Layer 15 of a small transformer language model trained on English Wikipedia (23 layers, counted from 0, width 128).
A neuron's activation on a vector x is GELU(weights . x + bias), where the dot is the dot product.
The model reads these tokens: "8" "2" ")," " Georg" "ian" " transl" "ator" "," " play" "w" "right" " and" " author" "\n" "-" " Dav" "it" " G" "h" "ar" "ib" "y" "an"

The vector x that enters this layer's MLP at each token. A number n stands for n times 0.032.
0 "8": -8 -17 -32 38 1 -4 -14 -8 -1 15 14 20 40 3 9 -1 -94 -3 -3 -2 -11 -3 15 10 7 16 -4 8 4 10 5 -17 0 -6 -34 -4 -33 1 4 1 24 -24 19 8 7 6 -3 -4 -1 -36 -22 0 -19 -26 3 -13 -15 -21 6 -7 9 7 1 -18 65 -9 12 2 20 18 13 19 4 -21 2 1 3 -52 -3 -25 -2 -9 11 9 20 -11 5 0 -13 -33 17 -6 5 22 4 15 -9 17 -2 -18 3 4 13 40 10 -2 1 19 -2 8 15 5 1 -3 -18 -5 -1 -21 -12 25 69 4 -9 -17 -3 5 -1 5
1 "2": -15 4 4 64 16 3 -9 -3 9 1 10 -17 -3 12 -8 7 -82 -18 -23 1 17 -17 -5 -11 19 43 -4 7 -20 33 24 -20 -13 25 -52 2 -12 5 -2 -17 -23 -30 12 10 -19 0 22 2 26 -3 1 23 -11 -18 -5 -21 -27 13 -3 -14 9 28 -24 13 14 0 36 -22 19 0 -19 15 -10 -16 8 -3 -3 19 41 -20 5 10 32 -14 6 -5 -22 -16 8 -5 20 8 7 -20 9 7 -10 -7 -15 6 10 -1 13 -11 -2 -40 -4 -2 9 23 -15 -2 16 16 -16 11 3 -32 5 -21 60 10 2 -12 15 -8 5 19
2 "),": -14 -23 14 49 6 -3 -21 6 -22 -1 16 25 -11 -7 17 3 -88 -12 -16 -2 4 -18 6 -21 14 -27 -7 8 -26 8 -5 -27 4 19 17 23 -47 12 -31 3 -9 6 -1 13 0 -9 6 14 39 5 12 -5 1 6 -33 20 -13 3 -11 -10 8 7 -13 -26 41 -21 33 6 -9 12 -13 13 15 -9 -20 7 -2 10 20 16 -17 -18 5 6 -13 4 -8 -1 -14 -8 34 48 16 -24 17 -7 20 4 -7 20 -22 -42 3 -18 4 -2 -8 -28 27 6 -17 -13 34 25 14 -16 27 5 18 -23 56 -18 -5 -6 5 24 -3 8
3 " Georg": -15 1 9 12 -16 14 -10 20 -13 -46 28 30 50 8 -4 -11 -83 -42 33 -11 -7 -12 -2 1 60 -12 3 -21 -6 -2 -19 -13 -8 -17 -6 -17 -31 9 -9 8 -21 44 -6 -20 -9 -4 -21 -22 15 5 33 20 4 -10 21 -1 -14 22 5 14 26 1 0 20 37 16 -5 -17 19 -6 34 7 -15 25 -30 -26 -18 2 11 -18 -6 12 47 12 -36 6 14 6 1 12 17 9 -17 -26 -30 12 -22 -33 0 -17 -17 -16 -13 -38 30 12 26 -21 -26 10 -12 7 -16 30 15 0 -1 5 -17 3 76 3 6 -18 24 18 10 0
4 "ian": -11 11 29 16 12 -6 -17 -4 -1 -51 11 -8 29 -11 22 20 -89 -19 15 -29 15 13 -16 -12 24 18 15 -4 -13 -13 -12 -31 -18 0 18 -22 -57 18 -6 -17 -39 -1 -2 -15 27 5 4 8 -7 -5 -9 13 -13 8 12 4 -20 62 -46 -4 11 19 25 0 53 -13 36 -2 -2 -14 -3 3 -30 -10 -5 13 11 9 14 24 12 14 51 22 -9 -21 37 -6 -5 15 11 2 -5 -20 14 -5 -10 10 -24 10 -41 12 2 3 14 -4 25 -2 13 -7 -7 -23 19 10 17 -10 -1 -5 -4 -3 63 -41 13 4 12 -14 -10 18
5 " transl": -1 -34 -29 -5 37 16 -23 -13 -5 -47 32 33 30 13 31 36 -78 -31 11 -17 16 -24 -5 -10 -14 7 5 19 -24 7 -35 15 1 -33 -5 -3 -6 1 -15 -35 1 -22 -1 -10 43 4 15 35 -15 2 31 -19 -17 26 -16 10 12 18 -54 6 14 -2 -1 11 34 16 32 5 20 -1 7 -5 -8 21 1 -14 17 15 39 -12 15 -8 48 -9 -31 1 30 -15 5 -2 24 -7 -23 -12 35 -6 -7 0 -38 3 -58 -3 24 -8 10 -27 6 5 -13 -10 -7 3 -14 16 -9 15 34 2 -5 -19 76 -13 18 -1 20 -41 25 -7
6 "ator": -19 -2 7 4 25 -4 17 -3 35 -43 25 40 24 3 -5 30 -83 -18 -14 -23 -1 -45 -12 -11 -2 21 -10 -26 -21 -17 -6 15 -39 17 25 8 13 10 0 -4 -21 0 19 -13 31 -9 6 28 -5 -8 -12 -13 0 -4 -11 18 -37 33 1 -3 33 -16 43 3 53 -53 -8 14 -4 2 14 0 -43 26 5 -16 23 26 14 2 -8 -10 56 -10 -21 4 -21 18 15 33 12 -18 -9 -33 -7 0 -23 -37 -10 -18 -33 7 0 -1 11 -17 -5 -15 -3 23 -3 0 -7 26 -18 10 32 -3 -27 -12 68 -2 -6 10 20 8 17 18
7 ",": -42 -2 -6 60 10 17 -30 -7 -11 -22 10 3 2 -31 -12 9 -84 -5 -25 1 -16 -5 4 -18 -5 -3 -4 24 -15 3 -1 7 -11 12 16 -5 -32 7 -42 -15 -16 9 14 -25 -2 2 25 -4 7 26 5 -17 10 16 -33 15 -31 -20 -17 12 6 -13 -8 0 53 -44 40 6 3 9 4 0 -10 20 -4 8 1 9 3 36 -29 0 1 15 -17 13 27 15 -24 7 17 20 -1 1 16 0 7 -14 -2 13 -7 -12 12 -8 9 3 0 -22 7 19 -4 -17 36 8 15 -13 25 -1 14 -21 53 1 0 10 10 -11 -3 1
8 " play": -2 -16 -35 6 15 35 -11 -29 -7 8 -22 38 24 29 11 3 -84 -17 0 36 14 -10 -2 7 27 -35 15 34 -1 1 -27 -4 4 -3 8 -6 -21 23 -16 -28 -24 -23 -6 -6 8 36 15 26 12 2 24 -10 -7 9 -37 22 -1 1 -18 -12 -20 -1 25 15 50 2 39 14 19 3 16 16 -10 0 -6 4 0 -4 3 -33 6 -15 43 -16 -44 26 -13 -6 -4 39 33 18 -19 -21 -12 3 -25 -26 -31 -8 -3 -33 -16 -21 12 -23 -2 19 25 -4 -5 -8 -8 25 -32 -3 33 7 6 -20 68 17 -5 9 11 -29 14 -1
9 "w": -5 -5 23 -11 1 -20 -53 1 -6 -6 -6 40 -1 14 -2 33 -61 -55 17 -19 -21 -4 22 -3 -20 -6 39 34 1 -3 22 -2 9 12 -3 23 -18 -20 -12 -27 -34 8 -16 -29 -28 21 -55 -28 -14 46 6 -20 11 49 19 19 -33 -28 1 19 -10 1 44 8 43 -66 7 17 -5 -19 34 -29 45 47 -13 -34 10 25 -8 9 1 -10 10 11 13 13 23 7 -19 16 -32 15 27 25 51 -10 -10 -16 3 -39 45 26 25 11 -2 -30 -11 15 30 31 -82 0 -30 -15 8 -20 35 -14 -3 53 28 -18 -30 -20 -20 -5 7 29
10 "right": -3 1 5 17 29 -1 -1 -31 17 -13 -14 3 -9 2 22 25 -81 -4 16 -28 25 -29 5 -38 21 5 -13 16 -41 -2 -16 -9 -4 16 15 13 -27 29 0 -38 -83 1 6 -14 24 -5 0 -18 -21 9 10 -23 19 8 17 9 -25 25 3 21 7 12 -2 2 77 -21 21 -5 -6 -3 -27 -4 -1 -3 -32 16 46 -2 2 2 18 -17 51 3 1 22 5 25 -25 44 9 19 19 -45 3 9 -8 -33 -33 -32 0 -4 53 12 14 -46 -13 16 17 -1 -28 -1 -22 -17 -8 4 0 -7 -6 1 28 -13 25 24 11 -5 2 31
11 " and": 10 -20 -24 49 -4 2 -12 -20 -9 -10 38 12 -34 -9 -9 -17 -61 -53 25 3 -5 21 -14 -42 21 -2 7 -2 -50 -13 6 2 -13 20 26 2 1 21 -5 -27 -6 28 3 -1 -10 10 19 -23 -22 2 -3 -26 16 4 -25 18 5 -29 -8 10 2 -1 -1 -5 61 -42 46 13 3 -11 -14 -28 -5 51 -12 -18 -6 11 19 6 -15 -6 7 10 -28 10 -14 -21 14 -5 27 -31 8 -14 -2 12 -15 8 20 12 -6 -18 -1 -26 28 -9 1 11 24 7 -47 6 0 -3 9 10 44 -13 21 -27 83 -21 21 25 -9 -7 -14 22
12 " author": -15 -11 17 -3 16 32 6 -15 27 -1 5 16 43 12 26 83 -78 -24 12 -15 17 -40 3 -4 -1 -26 5 26 -23 -51 -2 2 -5 -16 17 8 4 11 -8 -50 -8 1 12 17 27 -18 -6 19 -5 -13 1 -11 5 -7 1 21 -40 19 24 3 20 -7 -10 -1 45 -34 17 4 6 9 -11 32 -46 4 1 -20 29 31 6 9 -5 -19 -14 -26 14 20 -51 -6 15 47 28 -30 -4 -23 17 15 -6 -5 -30 30 -17 2 -11 -1 17 -11 17 -9 -4 -15 -34 12 -6 8 -1 -23 25 43 -31 -39 67 -15 -22 -13 17 5 0 -9
13 "\n": -24 -18 5 -9 16 6 -27 -17 -10 -32 0 -3 13 20 -12 9 -86 -21 -44 5 -26 -4 -1 -6 7 13 7 -5 -33 22 7 9 -2 -1 -3 -17 -15 18 29 7 -6 3 -24 -8 -4 -8 5 47 6 7 -8 -20 -4 21 -42 5 -23 10 3 1 21 4 -2 10 95 -24 11 25 -12 13 19 -2 -3 18 -1 -6 -12 23 9 13 -25 12 1 11 -18 16 3 2 3 -9 2 11 -5 -10 5 14 -7 -4 4 10 11 29 11 -17 -5 -9 -11 43 -25 -6 -19 3 15 -2 -27 -1 7 10 9 -21 68 17 4 -9 5 -7 5 17
14 "-": 5 -5 16 7 14 38 -50 -12 -7 -7 -3 0 -13 -20 -16 1 -89 19 4 5 -31 -2 3 -35 5 -3 -1 -13 -15 29 8 8 -4 7 -38 15 -9 27 -5 -38 -18 -11 -38 -8 9 23 23 -5 -18 -11 27 9 33 -7 7 29 -15 -13 1 -3 -6 -18 -17 -9 68 25 5 18 4 40 4 -5 3 30 -22 -6 21 20 -1 31 -10 -2 16 -2 -4 30 13 8 0 16 25 18 11 12 -19 -2 -9 -44 6 -2 -5 -33 -16 7 14 -1 20 3 6 -19 -42 -8 1 30 23 -1 -14 -16 -5 5 57 -19 30 -25 4 -19 6 24
15 " Dav": -36 -2 17 0 -46 1 5 -5 1 6 -16 -1 64 35 -7 3 -81 -25 50 -5 16 -10 2 -10 10 -13 -42 15 -6 19 -42 3 -4 -6 -25 -18 11 -9 -5 -9 -10 28 -25 -28 -6 6 -14 -31 25 40 36 8 11 -7 18 22 -32 20 17 19 -14 5 -7 -3 55 -5 29 -28 14 -24 4 14 1 20 4 -36 29 -3 5 -4 -4 30 -34 7 -16 39 -30 38 5 -1 17 -27 41 -7 -15 4 -5 -42 -3 -20 -10 -17 18 -9 15 -39 12 -15 16 0 0 -4 -5 -2 -5 4 5 2 -17 24 60 22 -34 28 14 18 24 -11
16 "it": 3 -16 -1 -6 29 -3 5 2 19 -14 4 17 12 -11 3 -4 -76 -40 50 -4 -23 0 -1 -22 -32 14 -14 -43 -11 3 -14 -11 -25 -10 22 11 37 3 12 -13 -69 29 5 7 -35 8 -11 13 -24 18 -9 -10 -18 24 0 14 -50 24 6 -33 0 1 7 1 54 -67 22 -5 10 8 -25 -24 -25 15 21 -24 -11 23 18 -17 11 28 63 -3 4 -32 7 28 29 35 47 -15 22 16 -25 17 -20 -22 -6 11 10 9 6 -4 9 -28 35 -27 5 4 16 -6 23 -1 8 3 -32 -29 26 2 51 23 -40 56 13 -14 10 -16
17 " G": 7 12 24 -3 31 -20 10 6 -14 -24 4 -11 20 9 -21 -10 -92 -37 50 9 -8 12 -1 0 -2 -7 -6 -22 8 11 -8 -5 5 7 -59 -36 -7 19 5 -6 1 34 -27 -19 3 11 4 -9 0 20 7 -1 3 15 12 -20 -25 12 1 10 5 1 -2 -13 62 -30 8 -20 -7 -31 9 -12 4 16 20 -15 20 22 33 -17 1 23 30 18 -7 8 0 8 4 -8 -5 -20 0 9 -21 2 -36 -14 24 8 25 -25 -7 -13 41 6 -15 16 -1 11 -8 -8 12 5 -8 -17 -15 -1 9 41 54 -23 -1 40 10 -6 32 -3
18 "h": 14 3 0 1 -23 22 -29 14 -31 -46 -2 -1 -57 20 5 -13 -68 -13 73 18 0 7 10 30 -13 16 -8 11 20 25 -15 1 0 -11 -5 -35 31 -17 -5 -46 -14 -31 -7 0 -49 18 20 6 13 32 4 -20 -14 16 41 42 -73 -19 -14 12 13 12 14 -3 51 -40 29 23 -21 -8 -20 14 5 -26 26 22 -29 31 3 -17 -32 -14 25 17 -14 3 -1 -27 31 5 -11 -2 35 -55 -18 -1 -30 -36 -11 25 33 -35 -12 -22 28 11 10 -33 25 3 2 14 0 -38 7 33 30 -15 24 41 44 2 0 1 4 3 -3 20
19 "ar": -19 -31 -7 -7 11 47 -13 -5 8 -40 0 25 -18 22 5 -11 -71 -4 45 6 -7 -1 0 -10 -7 31 17 20 -8 9 22 10 -6 17 12 16 20 -2 4 4 -91 -35 -6 -39 -12 7 -8 -13 9 -7 -20 28 -10 26 42 17 -25 39 7 3 8 20 -40 -20 63 -59 -21 28 -42 5 -23 24 -1 -27 -10 -4 4 24 40 -22 -28 15 28 -6 9 -12 -26 9 5 -6 20 -5 10 -28 -5 -5 17 -19 -14 51 -6 -29 -33 -22 -6 -12 59 -25 13 -5 3 10 -13 23 25 35 -17 10 31 8 44 -31 -26 5 2 -32 -12 22
20 "ib": -21 -11 2 -2 13 45 6 32 -29 -44 12 29 24 31 -13 9 -76 -6 46 17 -18 44 -9 -31 3 48 -1 -13 -18 0 31 -32 9 28 -25 -10 -29 -16 -16 6 -27 -31 8 5 -26 -1 5 -20 -26 22 -3 22 -25 45 29 10 -6 31 -20 -7 -14 3 -25 -6 27 -76 40 -6 -24 7 -4 6 -16 21 -5 -3 32 31 10 -48 -18 -16 -8 3 5 -17 26 2 40 -26 12 22 -14 -17 -18 -11 5 -22 18 -2 -15 0 18 1 21 6 21 -7 9 0 13 4 18 5 -20 -22 -14 1 40 -20 72 -3 -1 29 -6 -21 -18 28
21 "y": 6 -1 -4 1 35 18 9 -10 -12 -67 -7 9 9 5 -35 32 -92 5 29 11 14 26 -13 -3 -3 22 33 10 -11 14 22 -12 -15 27 2 -17 -9 11 -31 18 -84 2 -9 -6 -27 27 -6 4 3 -11 -3 15 -13 -3 3 -11 -11 32 -42 -29 -18 24 -18 -6 45 -27 10 4 -5 0 -21 9 -9 -12 12 3 19 11 25 -22 0 -16 3 15 -4 -12 -6 5 17 0 22 27 15 4 -24 3 -30 -16 13 23 15 -1 -13 3 22 -11 16 0 10 20 3 -11 6 13 12 -5 -14 0 18 33 57 6 -2 18 -12 -44 5 25
22 "an": 22 13 13 10 5 11 6 8 0 -42 20 6 6 11 -11 31 -91 -10 27 -9 -18 7 -7 -7 11 -1 12 13 -35 -6 -6 -5 -18 12 23 -18 -36 -22 -8 -4 -75 -5 -27 -38 18 2 -22 -1 -2 -7 -13 2 -7 10 25 20 -8 31 -6 -18 3 26 -19 -5 46 -11 18 15 -7 -28 -14 16 -6 4 -13 -4 31 18 50 -47 -7 11 -19 10 9 -9 -9 -3 10 2 13 20 -17 -33 18 3 -7 12 -8 41 -9 -5 -16 16 -21 -26 23 22 36 10 -10 -14 12 39 26 21 -9 -2 20 1 56 -5 -12 9 -33 -16 -12 27

Each question shows the input weights of one neuron of the MLP. A number n stands for n times 0.0077.

n84 (bias -0.078): 21 50 -58 -6 -13 16 -24 10 38 5 5 -8 -13 11 -2 -7 6 11 11 12 -31 5 -39 22 18 -11 -15 -8 9 -11 4 31 10 14 46 -17 9 -9 -34 20 -19 46 52 20 30 4 -57 -35 -9 11 -17 8 -1 17 8 4 9 21 -3 -16 -60 -5 -1 -33 -10 1 -4 -21 -9 12 -15 1 20 -7 -5 -7 -4 -5 -5 -6 39 -8 -19 11 24 -7 7 14 -6 6 -12 -3 13 0 -37 -6 -5 5 -10 -20 -18 15 -26 19 -11 -20 17 -16 -11 4 -22 26 -33 27 29 4 -21 16 -7 -38 10 -16 4 -17 24 -57 -15 -64
On which token does it fire most? 19 "ar"

n601 (bias -0.066): 59 -1 -6 -13 13 38 11 -36 31 -1 8 16 -39 -7 -19 -27 -1 29 -1 15 -12 29 44 12 -13 12 -1 -11 -16 6 7 12 -13 8 23 -10 15 -20 6 36 -10 -10 31 -26 12 -14 -17 -2 -1 -6 15 -32 -11 -9 -11 -8 6 8 13 -1 22 -1 -4 -27 -5 -23 -2 -35 -7 29 8 -10 1 -45 -8 -36 5 13 28 -2 30 1 -19 -2 25 -25 19 -11 -11 -30 -36 14 19 -13 -24 -3 23 63 -42 13 25 27 6 7 -1 20 9 -16 3 9 42 -34 -4 -9 12 15 -43 -54 15 1 -30 25 -3 -3 -5 8 -21 -33
On which two tokens does it fire most, strongest first? 19 "ar", 16 "it"

n396 (bias -0.113): -6 -11 3 -27 13 18 15 12 12 -10 -10 -5 -36 12 -19 9 12 24 2 21 -44 -34 -5 -14 31 15 -7 -6 34 -7 -27 -24 -16 14 18 15 38 -18 34 37 -23 13 7 -14 30 -7 -39 -22 -30 10 -39 30 -30 -36 24 27 -1 5 18 -4 9 12 40 -18 -16 27 -33 -28 -12 16 8 40 37 -34 -2 1 -1 -5 5 -4 0 -13 21 -31 11 -12 8 -6 6 20 -15 28 -9 -21 29 16 20 24 20 -27 9 1 -10 -15 13 14 14 20 13 -7 71 -7 -1 10 -13 11 -20 -29 69 -14 -31 10 -11 38 -22 -5 -9 -28
On which token does it fire most? 19 "ar"

n484 (bias -0.042): 35 15 -26 10 -19 -14 21 -20 -9 13 13 -12 -34 -16 35 9 3 22 -5 23 -12 17 28 31 3 -2 20 -20 -2 -12 1 21 -27 18 -28 -1 18 5 -25 16 2 32 -24 -15 -8 -3 -44 -24 -11 16 6 -14 12 -32 7 8 4 5 51 -21 28 25 -1 -27 4 -15 -5 -5 4 -23 8 6 -20 -16 -2 25 -26 22 -12 -21 -22 51 -6 12 -4 -28 55 21 -26 -12 3 14 25 0 -42 -10 17 49 15 -19 7 16 -26 -13 -12 10 -15 -11 -19 22 26 3 -25 43 65 -41 1 -23 10 -13 -9 -28 55 -6 12 -19 -54 -23
On which token does it fire most? 3 " Georg"

n351 (bias -0.081): 23 -36 -4 -19 17 -9 -13 39 19 -23 -28 -16 2 26 -26 -10 12 44 -16 -2 47 -43 2 20 -4 -6 -37 -15 16 20 18 23 -36 -4 12 26 22 -4 30 -12 4 -28 -7 11 8 -3 -13 -28 3 1 -48 -26 -6 -38 -7 -16 -42 -8 16 27 16 21 -16 -1 -4 35 -1 -7 -11 -40 1 10 34 5 -18 -29 14 -5 20 27 -19 18 22 20 60 -2 -3 11 11 -7 -3 39 -23 -10 -18 22 21 30 10 -44 42 8 -6 32 -26 10 -18 4 20 -24 16 -14 12 -41 29 -24 -14 18 25 -1 -5 10 7 -35 2 -1 -44 6
On which token does it fire most? 0 "8"

n236 (bias -0.061): 10 4 -26 -3 8 10 -12 29 18 12 6 13 -33 -10 24 -62 11 13 20 7 11 23 10 19 -17 10 -24 -11 13 12 -21 18 -33 13 20 41 41 8 -41 3 -1 -15 21 14 26 -3 -12 3 -47 -18 -37 15 -20 -31 4 3 -5 -12 -9 3 22 1 -11 -81 3 39 -23 29 11 -40 3 23 33 -14 24 2 -35 14 -29 -6 16 -5 -24 26 -30 10 3 11 -4 -1 9 10 13 -10 1 -58 -4 2 33 -5 -4 -21 -40 9 -11 -13 1 -28 13 -21 -7 21 4 24 -1 -21 2 66 6 24 1 -40 46 -25 -3 -9 -8 6
On which token does it fire most? 19 "ar"

n456 (bias -0.092): 18 26 -4 -2 28 -16 6 -4 1 -22 32 -8 18 10 25 8 32 6 -26 -24 -22 -7 -16 15 1 31 8 -10 14 -15 -19 15 -2 27 13 -48 -12 1 -35 24 39 43 14 -16 3 -14 -1 -14 -13 22 41 3 11 -43 -15 -10 3 13 28 58 13 11 23 -36 -24 -36 -3 2 44 -10 -26 3 -31 21 32 -1 27 -43 -15 25 -11 34 -11 -4 -43 -19 24 -14 -5 -41 43 -4 0 5 -50 -12 1 20 20 -4 -36 37 -40 9 3 5 25 3 -6 -5 30 35 29 -21 -9 -54 15 -3 26 -38 -22 4 5 -2 -48 -15 -39 -39
On which token does it fire most? 7 ","

n571 (bias -0.087): 1 36 -28 4 23 22 17 -1 25 -17 38 -37 -22 -32 40 -11 19 -10 -14 64 2 -46 42 -13 8 14 -12 -31 -26 -6 27 28 2 24 -20 -17 19 -14 -11 -29 55 -38 3 -16 21 14 -50 3 -5 18 -10 9 22 -9 13 17 22 -5 -14 -2 12 23 7 31 -12 -10 -4 -22 23 18 -38 -9 -1 -12 -28 46 -13 -3 -26 58 -2 -7 6 -22 7 -28 31 -21 -28 -24 4 -22 -1 -2 7 -33 -10 35 -32 9 17 16 4 -4 -8 -13 28 4 -21 28 7 -31 -28 14 35 -14 -15 -30 0 -30 3 22 -21 11 35 -19 -52 -1
On which two tokens does it fire most, strongest first? 1 "2", 7 ","

n452 (bias -0.033): -21 1 -6 15 -44 2 31 3 -1 -6 -1 -39 -43 -46 15 12 8 21 1 -15 0 -6 3 -14 13 -6 -19 -42 -14 2 6 -38 -1 2 -18 25 -7 1 4 26 -10 -20 2 3 -37 4 8 -21 10 19 -14 -30 -4 -20 20 40 -3 8 4 6 -5 39 -10 14 -4 17 8 -29 -15 9 22 3 -20 -13 -27 41 -16 9 -3 38 -14 -5 -15 -10 -27 0 12 26 -19 20 19 -4 -43 -1 13 17 -14 10 -6 19 65 -4 9 -22 -4 12 -12 3 18 -10 -22 -17 -35 -11 70 22 3 -14 -16 -2 -15 -26 44 -9 27 14 -5 24
On which token does it fire most, and how strongly? 10 "right", at about 1.2

n76 (bias -0.052): -4 -8 -27 -12 7 2 -15 -12 20 54 -7 17 2 13 -5 -15 -4 52 -10 42 -33 2 -35 21 -30 -24 -13 -35 11 38 8 -27 -50 12 2 2 -5 0 23 44 14 42 -5 52 9 -33 2 26 -1 -49 -33 -3 -17 -48 -23 -6 -20 -33 30 -23 27 38 -12 -32 -21 10 -31 36 -12 21 -10 39 -8 -10 33 -20 36 -27 -19 20 -2 -25 -75 43 56 3 5 2 -22 -39 -7 -9 2 13 -7 44 37 44 12 -41 17 17 -19 32 -28 -35 -19 25 -4 26 12 8 -9 17 6 12 -28 -6 26 -34 16 -19 0 -60 4 -9 -5 5
On which token does it fire most, and how strongly? 0 "8", at about 3.8

n28 (bias -0.085): -6 7 13 -2 -15 -20 -16 11 -8 -4 38 -2 2 -9 1 -15 6 24 8 -6 3 6 -16 -15 18 -22 -63 28 -29 7 -11 -11 -56 27 28 18 -10 6 -36 19 3 5 23 33 -5 -21 -7 20 21 -39 18 -26 -5 -1 -14 -15 12 -10 8 -14 16 -1 13 -30 -12 12 -28 -11 -6 -9 -29 -8 -21 3 11 55 0 -13 -10 1 14 -57 -10 17 16 3 27 -62 49 -15 22 -70 13 -7 20 -2 -1 14 42 9 -24 0 -29 30 -4 -34 6 16 11 -4 32 26 -11 25 -18 3 -9 3 6 8 -9 -25 43 16 3 12 12 -14
On which three tokens does it fire most, strongest first? 11 " and", 2 "),", 0 "8"

n397 (bias -0.061): 1 19 -20 -16 32 13 -2 7 -23 15 -22 12 9 5 3 -10 17 5 21 0 17 -19 -30 -5 -3 -10 -25 -58 5 -5 26 10 29 3 2 -34 9 -11 40 8 1 -2 4 -20 -31 13 15 -2 -35 -6 19 12 -7 -33 -16 -9 -9 -15 -7 14 -29 1 -37 -5 1 7 -19 -23 -30 -7 18 -2 12 -3 -36 -4 -1 -16 -3 7 0 -16 -28 15 25 -25 10 13 27 19 6 -8 1 -10 3 -2 -6 13 3 -21 -11 57 -4 45 1 36 4 63 -19 19 2 24 -54 -11 -10 -1 -3 3 -28 3 -15 31 24 -49 36 -4 -37 21
On which token does it fire most? 0 "8"

n335 (bias -0.042): -19 20 13 -1 1 -17 34 36 16 -7 8 -2 9 -8 -17 -5 4 -4 -28 2 33 -15 -41 1 32 -4 -40 18 11 12 -14 -16 14 16 -5 25 -43 -22 27 35 -9 34 -8 12 2 5 -32 21 32 -9 -30 -10 8 13 3 8 2 -8 -9 3 47 -23 16 2 5 3 -26 4 -5 -35 25 35 4 -21 -22 -12 -41 -7 -11 18 35 19 -28 7 1 -15 26 27 -11 -15 25 -21 -37 -42 13 3 -11 7 43 50 -8 20 27 6 -13 -18 -12 28 -22 -32 26 8 -17 -29 10 -20 6 -16 -27 -26 1 24 3 4 -4 -3 -17 15
On which two tokens does it fire most, strongest first? 13 "\n", 3 " Georg"

n574 (bias -0.052): -17 -10 1 14 24 -31 4 32 20 9 24 5 16 -27 -9 -22 16 -4 -31 53 -47 1 -1 28 13 -9 25 22 -5 7 14 17 -55 -6 -16 23 49 -7 14 -15 16 25 17 -11 2 -28 -3 -20 7 -7 -15 -1 -13 -16 10 -25 13 -31 24 -30 -15 26 9 5 -5 -21 -3 12 -20 -32 -11 1 -4 -5 35 -6 -42 7 -25 -14 31 25 15 -7 23 -31 31 -25 3 -3 -21 -17 13 -3 -8 15 10 24 -11 -48 29 12 30 8 -29 5 -16 -7 -11 -26 43 -21 1 31 5 1 -6 -25 -11 -29 -20 50 18 3 -6 8 -34 17
On which two tokens does it fire most, strongest first? 16 "it", 0 "8"

n399 (bias -0.099): 5 3 13 15 -29 -6 -25 -17 -5 56 15 -23 -51 -30 -11 -46 18 40 -6 21 2 15 -17 -13 -54 1 -11 -32 -17 -23 13 -16 -9 -19 23 48 2 1 -30 3 25 27 -5 25 -36 -17 18 1 -4 -8 -10 16 40 -18 10 7 16 -4 -22 43 -46 -27 -4 -6 -9 -8 -20 -6 -61 31 -5 15 7 12 7 5 1 -28 -13 7 -7 -10 -33 27 45 35 11 -9 -20 -25 -38 -1 0 54 -32 -43 24 15 -2 6 -6 -23 -3 6 -14 13 8 12 8 15 16 40 23 10 20 -11 19 -10 3 4 -2 -23 10 -18 -4 -14 -10 -43
On which token does it fire most? 14 "-"

n16 (bias -0.060): 50 -2 -41 -10 -6 13 40 -14 2 -4 7 6 -18 -4 -3 -15 7 25 18 -4 -5 1 -6 -2 -3 -21 -4 -9 -7 -8 -10 0 -50 39 10 -29 16 -3 1 -1 26 -12 -16 6 -31 0 -4 29 -14 -2 -39 -8 2 -41 -25 -22 9 13 -37 -38 20 2 3 -33 -16 -24 2 -10 36 20 -50 27 -4 16 36 41 21 -22 21 10 32 6 -6 43 26 20 -17 -10 17 -8 -9 -1 -3 19 -17 -28 17 45 6 43 -27 -8 -2 -5 13 -20 18 43 19 -2 23 -16 4 -6 -2 -42 -12 -20 10 -31 -4 -9 17 -28 -4 -3 23 -3
On which two tokens does it fire most, strongest first? 21 "y", 22 "an"

n90 (bias -0.117): 35 36 -32 24 -13 -15 -1 29 4 16 27 -46 2 -40 3 -37 15 -5 -8 5 41 1 -5 -10 -1 -16 -6 -33 -5 -9 -12 -13 15 16 18 -11 7 -10 -29 61 28 53 1 29 -14 -10 24 -33 -17 -72 20 -4 21 -22 -25 -6 8 31 -8 -12 -16 -40 18 -7 -15 -13 -25 22 -16 14 -26 -11 2 -5 3 29 -57 -23 38 -5 -5 -54 -23 28 -19 -17 33 -37 21 -4 7 -76 -16 37 -24 -16 -4 25 26 25 14 -9 25 17 -10 41 -14 -7 -14 6 32 1 7 40 64 -20 34 6 14 -16 -2 -48 31 0 19 -16 -37 -26
On which token does it fire most, and how strongly? 11 " and", at about 1.8

n126 (bias -0.030): -14 23 -42 -13 8 -5 31 34 -10 -10 17 -38 -9 -9 -38 19 8 16 -17 -17 -13 2 -7 1 4 -10 8 -28 14 -13 7 -16 -16 11 -39 -25 -1 17 9 25 40 26 -13 3 -8 7 12 -26 28 -22 -18 -34 20 -22 -11 18 -22 16 40 10 -21 -10 -3 -18 1 19 -22 44 3 10 25 -14 -23 1 6 -14 37 1 25 41 -20 -25 -24 53 47 32 10 27 -13 7 3 22 -24 40 -6 -2 -4 16 3 -1 11 6 5 24 25 1 -9 9 24 -28 -18 -11 -28 -19 8 -4 -20 24 -18 26 -4 -23 26 -21 19 -3 1 2
On which token does it fire most, and how strongly? 14 "-", at about 1.6

n583 (bias -0.073): -32 26 -19 -35 -8 25 35 -16 -9 -22 21 -4 -32 -11 35 -6 -3 51 36 -6 -6 4 -38 41 27 -5 -20 7 22 -9 11 19 -37 13 -31 7 7 -16 -26 16 3 22 -4 8 24 -21 -9 -47 -14 17 1 14 1 -2 13 21 29 10 -10 9 -31 10 -4 7 -6 -14 -14 5 7 -11 -7 13 -13 26 8 1 -11 15 11 39 -16 -16 -24 31 -36 34 21 10 -1 18 9 -4 3 -3 -31 -41 18 15 8 12 15 -17 41 -28 -7 -38 -5 11 4 -27 17 27 22 17 -7 -17 -17 -33 21 2 -11 -9 -23 22 3 -25 23 27
On which token does it fire most? 20 "ib"

n472 (bias -0.086): -44 -15 13 -13 3 11 2 31 1 24 -18 -24 -37 -13 19 6 26 12 -25 -34 -28 3 -8 3 4 -21 -1 -83 -3 21 29 21 -2 3 26 19 -12 11 18 30 -19 34 3 -13 -8 9 -14 16 -10 -32 1 -13 -18 -38 -28 -4 18 -34 -1 16 1 17 -25 -1 -11 44 -11 -43 -15 32 37 -4 57 15 28 21 34 -9 5 23 1 -39 -7 -28 20 40 25 1 -49 23 -16 6 -2 29 -28 21 21 1 0 34 -4 -16 -6 36 12 13 34 6 20 -33 -11 -10 7 -29 1 13 29 -42 -11 -32 -14 6 18 -37 3 -16 48 24
On which token does it fire most, and how strongly? 14 "-", at about 1.6